Layer 11 of a small transformer language model trained on English Wikipedia (24 layers, counted from 0, width 64).
A neuron's activation on a vector x is GELU(gate . x) times (in . x), where the dot is the dot product.

Input weights of the MLP neurons that the questions are about. A number n stands for n times 0.0037.
n55 gate: -36 -14 14 10 -1 -54 -17 -10 11 53 -8 40 -39 -8 19 -49 60 -3 4 -14 -22 10 -38 8 1 -18 10 41 33 -10 -33 0 42 52 37 -41 -3 9 -16 49 12 13 -56 -8 -19 -46 -48 -11 -28 8 28 -6 -26 3 -40 -43 -42 -29 -22 4 15 4 -39 45
n108 gate: 23 -41 -30 29 -56 -50 -15 27 -3 25 30 3 7 -3 -72 -21 -19 69 2 4 2 -21 20 -2 17 32 -11 4 0 -6 22 1 21 -65 -13 6 -2 -60 44 -23 -25 -12 1 -15 -3 -6 8 -41 -34 5 -13 -12 9 -10 2 -2 -31 50 -30 -32 -19 -44 -28 14
n158 gate: 53 53 -3 24 -14 35 -12 -4 54 -9 28 1 45 -5 21 7 1 -2 2 -10 -16 -51 43 31 11 -5 -12 -32 -2 -11 -11 -58 -21 -16 -37 46 -16 0 -22 -30 26 22 -3 20 32 -16 14 16 -70 -1 0 -84 -14 -21 -3 6 -39 3 -32 8 9 26 62 40
n161 gate: 15 71 19 -50 56 18 11 23 -16 16 -17 34 15 18 85 34 -22 -3 14 -14 -34 -16 7 -14 20 -3 -32 2 28 -94 14 -11 4 0 -9 -21 -3 -1 -17 -5 2 -19 -17 -3 27 -43 16 10 10 -16 -14 40 8 -18 -10 -13 -15 10 -8 12 40 3 -28 9
n169 gate: 11 -22 -19 26 0 -8 8 18 74 -40 -5 -30 10 -37 8 -15 40 -20 15 -53 27 -1 23 24 -21 6 9 -53 -35 -26 -14 -15 -39 11 -31 -13 13 20 -4 -3 3 -6 8 -38 -25 34 -6 -13 38 -29 31 -3 -25 -18 -44 20 24 28 -1 1 47 24 -80 7
n204 gate: -28 -53 52 29 30 80 -2 24 -2 -18 -16 43 -10 16 23 -19 37 -13 36 -7 23 -3 5 -42 -61 -8 -9 -5 -11 29 -28 21 -11 7 -38 24 -46 -3 14 -20 -6 16 -3 -31 19 -6 -1 7 24 -16 -42 23 -29 36 -4 -29 74 -15 -3 -52 -16 -31 7 5
n221 gate: 6 -37 -55 6 -17 35 -19 11 -6 2 12 12 -33 24 53 4 7 5 35 11 2 22 18 36 46 -18 -2 -14 -6 -17 -2 3 -17 -6 -58 62 37 -12 30 -14 8 -8 24 -60 -4 -23 -34 -14 -23 4 -37 39 -12 23 2 26 31 -11 -27 -52 23 -22 -21 35
n242 gate: 15 2 35 -51 36 33 9 24 -43 19 -29 13 16 28 13 -1 34 -55 13 11 18 42 32 -11 -6 4 -4 -19 -4 7 20 7 -47 24 17 -18 -3 56 -11 -7 -19 -15 -29 27 -5 14 -31 -9 32 -8 70 -55 -24 -5 2 14 0 -23 6 -28 48 13 18 29
n55 in: 13 0 -36 1 -32 7 -33 -26 -40 34 -32 42 40 47 -15 -25 43 36 -31 -16 9 48 15 -6 -18 14 1 76 8 1 6 -22 89 24 2 -48 23 -7 -36 16 0 15 -13 7 15 -3 -21 -62 -7 64 47 21 17 -8 64 18 -6 36 54 -38 -6 -25 -48 -2
n108 in: 5 -8 37 10 -34 18 -10 -34 35 -75 11 -3 2 -31 -8 16 -10 -23 25 -10 -38 31 -18 16 -13 -16 11 -28 -17 0 -2 0 -26 30 -61 -21 -27 12 37 -5 31 23 -6 -23 35 9 -32 -36 -22 -8 -47 -23 -57 27 -12 -21 2 32 -11 18 42 27 5 -15
n158 in: 4 13 -5 -12 3 4 -23 -27 27 -10 -70 52 -20 16 -27 -52 -2 -37 -7 4 -20 4 11 10 19 -15 2 11 2 10 -28 43 16 -17 -11 -40 10 27 21 -2 2 -3 -3 -25 55 67 -26 15 40 9 46 58 -36 -24 23 -39 -1 -17 14 -15 -1 -11 21 -20
n161 in: 27 56 -9 4 1 46 17 -3 18 3 -13 4 1 27 16 55 2 3 -21 19 30 -5 39 -11 -31 26 2 -18 9 -47 -7 22 -36 16 -31 22 -29 -48 -19 -25 -21 21 2 5 20 13 -28 -3 30 -17 -6 20 22 1 -2 -25 -21 12 9 7 43 -23 -10 -5
n169 in: 8 45 11 1 30 -6 15 23 20 -18 24 -57 87 14 7 47 33 -24 -30 47 -50 8 -16 18 -24 -33 -4 -43 33 -5 -15 -54 21 29 -30 -60 17 -43 -8 -24 12 -33 -10 4 -4 -19 13 -19 11 48 31 47 -19 -23 10 -5 4 4 27 -9 -13 -18 -6 -13
n204 in: -3 -28 -37 -35 -14 7 26 -5 -2 -37 16 -19 40 21 16 -29 13 -4 31 16 -34 -7 -42 3 -9 -2 23 -45 35 -17 -36 16 -31 23 -44 -1 0 -23 12 -39 47 -45 -11 -6 33 11 48 -25 -2 -37 -2 -8 -45 1 14 48 14 33 -28 2 -5 -21 2 -16
n221 in: 1 0 -8 -7 -3 18 -8 -10 19 25 37 -10 59 -4 15 -2 -27 -2 -2 36 69 20 45 21 7 46 -22 -34 21 7 -1 21 -8 7 12 31 -20 -14 -21 -13 -6 -8 -31 11 7 3 70 -25 -3 26 -2 5 17 14 -1 3 9 -57 11 -36 -13 -10 0 -20
n242 in: -3 -1 28 42 -29 -9 -8 26 -9 13 -40 -18 -1 11 38 -29 3 -52 19 -29 -17 -15 15 72 -11 0 -26 -9 0 -9 -2 -4 35 2 15 35 3 1 8 18 36 32 34 13 8 4 42 23 -14 23 -38 1 -18 -6 -21 20 24 2 -28 1 -42 9 8 -52

Each question shows a token from some text and the vector x that enters the MLP there. A number n stands for n times 0.049.

"and": 3 -26 -21 -39 34 14 -7 32 17 -22 20 -18 -31 -15 18 11 -60 -18 -47 -1 -5 4 -12 3 -35 -16 20 5 26 0 15 -36 14 3 29 16 31 -18 9 10 -19 12 36 -3 -42 33 18 -23 -9 23 -12 17 5 33 -18 11 16 2 19 44 14 -12 53 3
The three highest activations, in order: n158, n55, n204

"v": 2 -26 27 -22 3 35 38 21 -4 -9 14 2 -23 7 -38 21 -54 26 -39 -22 16 10 -19 0 25 -22 -31 -18 26 -5 34 -2 27 17 -6 3 11 -13 -12 -2 45 -14 11 -9 -4 0 3 14 44 20 6 -27 52 47 7 4 10 -32 -2 35 17 8 34 -4
The neuron with the highest activation: n158

"ar": 15 -12 16 -35 5 -1 1 18 13 21 22 24 22 39 -32 -8 -24 2 -41 10 20 -11 -32 -14 48 -23 12 8 30 0 18 5 37 18 -9 -4 35 15 9 17 -4 24 25 47 -39 21 -27 -6 52 -2 -41 35 -7 16 8 29 11 -30 -29 17 26 28 11 9
Which neuron fires most, and how strongly? n108, at about 0.14

"ip": 3 -7 18 -11 -15 38 -15 4 38 -8 24 21 15 13 -23 16 -62 24 -13 38 9 11 -46 13 -8 -12 -2 8 19 -9 27 -20 33 11 26 48 0 -5 -9 21 7 -24 40 -19 -12 43 44 -14 1 -10 -15 -2 -5 -3 2 -19 12 -50 -8 37 28 -8 49 10
The neuron with the highest activation: n55

" as": -28 -17 1 -40 12 -4 23 -14 37 -15 -17 31 -17 40 11 24 -36 -13 25 47 21 10 -28 -24 25 -17 -15 18 36 -3 36 -9 -6 0 -5 -16 -11 -42 19 11 3 44 10 41 6 29 28 -34 58 6 -38 -24 -8 -1 1 22 10 1 -7 33 -14 -8 2 -10
The three highest activations, in order: n161, n204, n55

"a": 5 39 -8 -38 -6 -3 -4 34 18 -19 40 -17 11 -22 -5 31 -26 20 -24 -5 -40 5 -11 -12 5 -8 5 22 2 -16 14 2 24 -26 5 -11 -31 -3 18 -16 26 19 -18 32 -19 21 -42 -60 36 8 -31 45 4 26 -16 33 21 -42 -54 20 15 8 38 3
The three highest activations, in order: n161, n55, n242

" l": -32 14 11 -29 0 11 30 10 8 0 -18 -7 -30 58 -3 13 -27 27 -13 -28 45 7 -11 -17 1 -49 -11 6 9 -15 15 19 -4 -48 1 40 -3 -49 -2 -15 -1 -8 7 33 31 69 -14 -1 24 10 5 -10 -8 28 -35 9 10 -12 -26 27 1 -17 20 -5
The neuron with the highest activation: n169

",": -25 13 -34 -7 -9 16 57 7 42 -25 29 26 -13 28 -11 46 -16 25 -2 -15 28 6 -26 -2 27 -5 0 11 26 6 23 14 -37 -8 -42 -19 -27 -36 -7 46 14 -16 11 38 1 2 -3 -40 33 27 1 -28 -20 11 -11 0 24 9 32 14 14 -19 42 -24
Which neuron fires most, and how strongly? n242, at about 0.18

"th": 10 -45 -7 -9 -26 -2 -4 30 29 -25 18 17 -10 12 -15 -29 -15 -19 -54 17 4 -33 -36 -20 9 -11 -8 -30 42 18 25 9 12 33 -33 12 -3 -29 24 21 -17 21 11 4 1 24 -9 -19 12 19 -49 -8 13 11 -46 9 -16 -22 -31 20 -1 -11 41 -45
Which neuron fires most, and how strongly? n108, at about 1

"ing": 16 35 -9 -47 -18 -19 31 21 13 -36 51 16 -7 16 -31 25 -38 11 -23 6 15 7 -23 18 41 -12 2 11 34 -4 22 -8 11 13 18 6 25 -17 19 -2 17 52 23 36 -21 28 -33 -24 52 31 -2 -14 -3 -12 -14 1 -27 -12 0 28 9 -40 32 -6
Which neuron fires most, and how strongly? n242, at about 0.11

"ec": 22 13 22 -1 -11 25 51 18 29 -13 -14 -20 -11 23 3 -37 -32 -25 18 -10 -13 44 -55 -21 -15 -7 21 23 12 19 31 22 -5 2 76 -1 -2 -40 -1 -8 3 -15 -4 20 30 5 -2 -17 20 19 12 11 18 19 4 32 39 13 7 -6 -4 -10 34 -34
The neuron with the highest activation: n204

"ay": 19 27 -18 -35 3 35 10 2 6 7 24 19 34 -37 -8 3 -3 -1 -26 -11 -1 -31 -47 -11 50 -32 4 16 28 -12 6 -7 14 -26 18 25 34 9 4 -11 2 35 32 37 2 30 -13 -34 24 34 -12 19 -7 39 10 10 -11 -26 5 5 55 -24 19 -16
The three highest activations, in order: n161, n158, n242

"ich": 17 19 -19 -53 23 7 36 16 10 -32 -12 8 22 -11 10 27 -20 21 -50 -1 23 11 -39 33 15 2 -11 11 29 20 -4 18 10 29 19 -23 7 7 50 34 -4 17 11 26 12 -1 21 -15 7 37 -36 6 8 22 -25 29 30 -27 -25 16 45 13 4 -42
The three highest activations, in order: n55, n158, n161

"8": -6 -30 -7 -13 30 43 24 -7 14 -4 13 -10 7 20 -1 43 -9 7 -63 -25 9 -9 -33 26 -20 -8 26 13 -13 -18 34 19 -13 21 8 -3 6 -9 -29 1 -6 31 10 36 11 28 -21 -37 11 1 -6 -25 17 25 -18 45 16 -35 2 34 -20 16 10 -66
The neuron with the highest activation: n158

" P": -6 -32 -30 -24 -28 28 8 -3 21 10 -11 -14 1 44 19 12 -50 2 -21 -55 14 23 -41 11 34 -7 9 28 40 5 44 -14 21 -15 24 -17 16 17 -9 -29 -20 -12 41 18 27 21 -2 -27 16 5 -7 15 7 29 3 -40 15 -2 -21 6 15 20 31 -9
The neuron with the highest activation: n169

" ": -17 -25 -29 18 10 4 29 -19 20 -35 -9 -5 25 64 13 -8 -13 31 4 -31 21 4 -28 32 3 -20 -16 -20 -10 26 46 24 4 -13 -11 44 1 10 0 18 9 -19 14 36 -6 14 -14 -42 28 41 -37 -2 5 19 3 2 2 -7 -32 25 -1 -35 54 -3
The three highest activations, in order: n221, n204, n169

" A": -5 -9 -29 2 38 -1 20 6 12 20 -24 -26 25 51 7 11 -25 -11 -10 -53 23 10 -31 2 12 -1 26 -1 26 32 13 -33 23 -7 24 -14 -22 -18 18 -35 30 -16 27 51 5 27 -40 -24 29 -14 -7 -27 43 -3 18 1 -3 3 -11 25 -1 -17 37 -7
The neuron with the highest activation: n108

"t": 9 -13 34 22 -5 -1 3 50 39 -11 22 20 -25 2 -40 24 -20 1 -40 -8 1 0 -15 28 59 -26 17 0 8 -7 49 20 12 34 -6 24 6 -11 -4 -6 28 3 10 12 -14 27 -11 -20 35 42 -19 -26 27 -9 -9 -27 28 9 -2 -17 22 -19 16 -55
The neuron with the highest activation: n108

"9": -12 -31 6 -53 45 -1 37 -27 13 -1 54 5 13 27 4 42 -28 16 -50 23 -6 -34 -8 56 -8 6 15 17 10 -2 30 7 11 2 2 -9 -29 6 -9 3 4 18 -13 51 11 19 26 -33 14 -3 -11 -22 26 20 -15 12 -5 -16 -17 16 9 -4 9 -49
The neuron with the highest activation: n161

"ur": -16 -36 41 -7 -13 -12 45 -1 -7 -26 -12 34 14 2 -7 -12 -59 1 11 12 -7 -22 1 2 -15 -29 7 -11 27 55 15 -9 7 18 46 -10 28 -32 36 -5 18 27 19 13 -1 36 -15 -17 55 -8 -9 -28 19 20 -13 4 -14 -50 14 29 17 -14 25 -21
The neuron with the highest activation: n55

" re": -46 -53 3 -12 -11 32 30 19 -6 -47 -7 10 34 34 8 5 -13 7 -10 -14 29 29 -41 -30 23 4 -9 0 34 -12 27 38 -13 -20 35 13 4 -59 14 -19 4 -1 32 53 15 8 -21 -11 -8 23 -16 -11 -13 -2 16 -8 1 -2 -8 34 -15 -10 38 -7
The neuron with the highest activation: n204

"ch": -6 4 11 -57 1 21 41 21 16 -1 35 4 6 0 -5 41 -28 14 -22 -12 37 11 -35 3 5 -35 16 38 28 8 28 30 23 15 -6 -29 27 0 36 6 6 13 1 -39 -24 -2 19 -17 30 68 -27 14 -2 15 3 -21 2 -23 9 36 40 -11 26 -8
The three highest activations, in order: n242, n204, n161

"0": -10 -35 -12 -3 3 17 54 -10 42 -18 16 13 -20 49 -30 29 1 12 -57 21 -4 -16 -27 43 -9 -27 -21 15 19 -16 41 -11 -10 -10 -4 8 -19 -25 -5 7 -25 10 0 -13 23 43 16 -26 8 12 -30 -23 22 38 -18 -11 -23 -19 0 21 15 -8 24 -5
The three highest activations, in order: n108, n55, n242

"-": 5 -45 -14 -21 4 15 35 -14 14 -15 20 9 19 77 6 -25 -31 6 4 -38 6 -6 -20 -12 13 -6 21 -20 18 -16 24 -4 14 -36 -20 9 20 -9 23 6 24 0 29 39 -21 12 -19 -1 4 27 -21 -43 -13 16 17 -6 9 -20 -33 45 2 -37 46 -43
The neuron with the highest activation: n108

"if": -8 39 -8 -41 -5 37 42 10 16 2 21 39 -5 5 -42 15 -26 3 -10 1 10 19 -9 5 -4 -13 9 -5 28 9 45 12 -22 -8 8 43 30 1 5 9 40 -10 29 17 1 1 -7 -8 20 -2 -70 -12 -14 -28 -16 35 21 -47 8 25 26 9 49 -21
The neuron with the highest activation: n221

"1": -23 -12 -66 7 35 -12 -4 2 30 -9 29 38 12 -9 -18 37 -35 -8 -18 3 -23 15 -24 27 -45 15 -18 29 54 -14 -4 25 18 -30 25 0 -3 -20 -34 27 -7 24 24 7 -12 21 -5 -16 11 7 14 7 -3 14 -3 -19 11 -8 -17 58 34 -35 14 -17
Which neuron fires most, and how strongly? n55, at about 0.11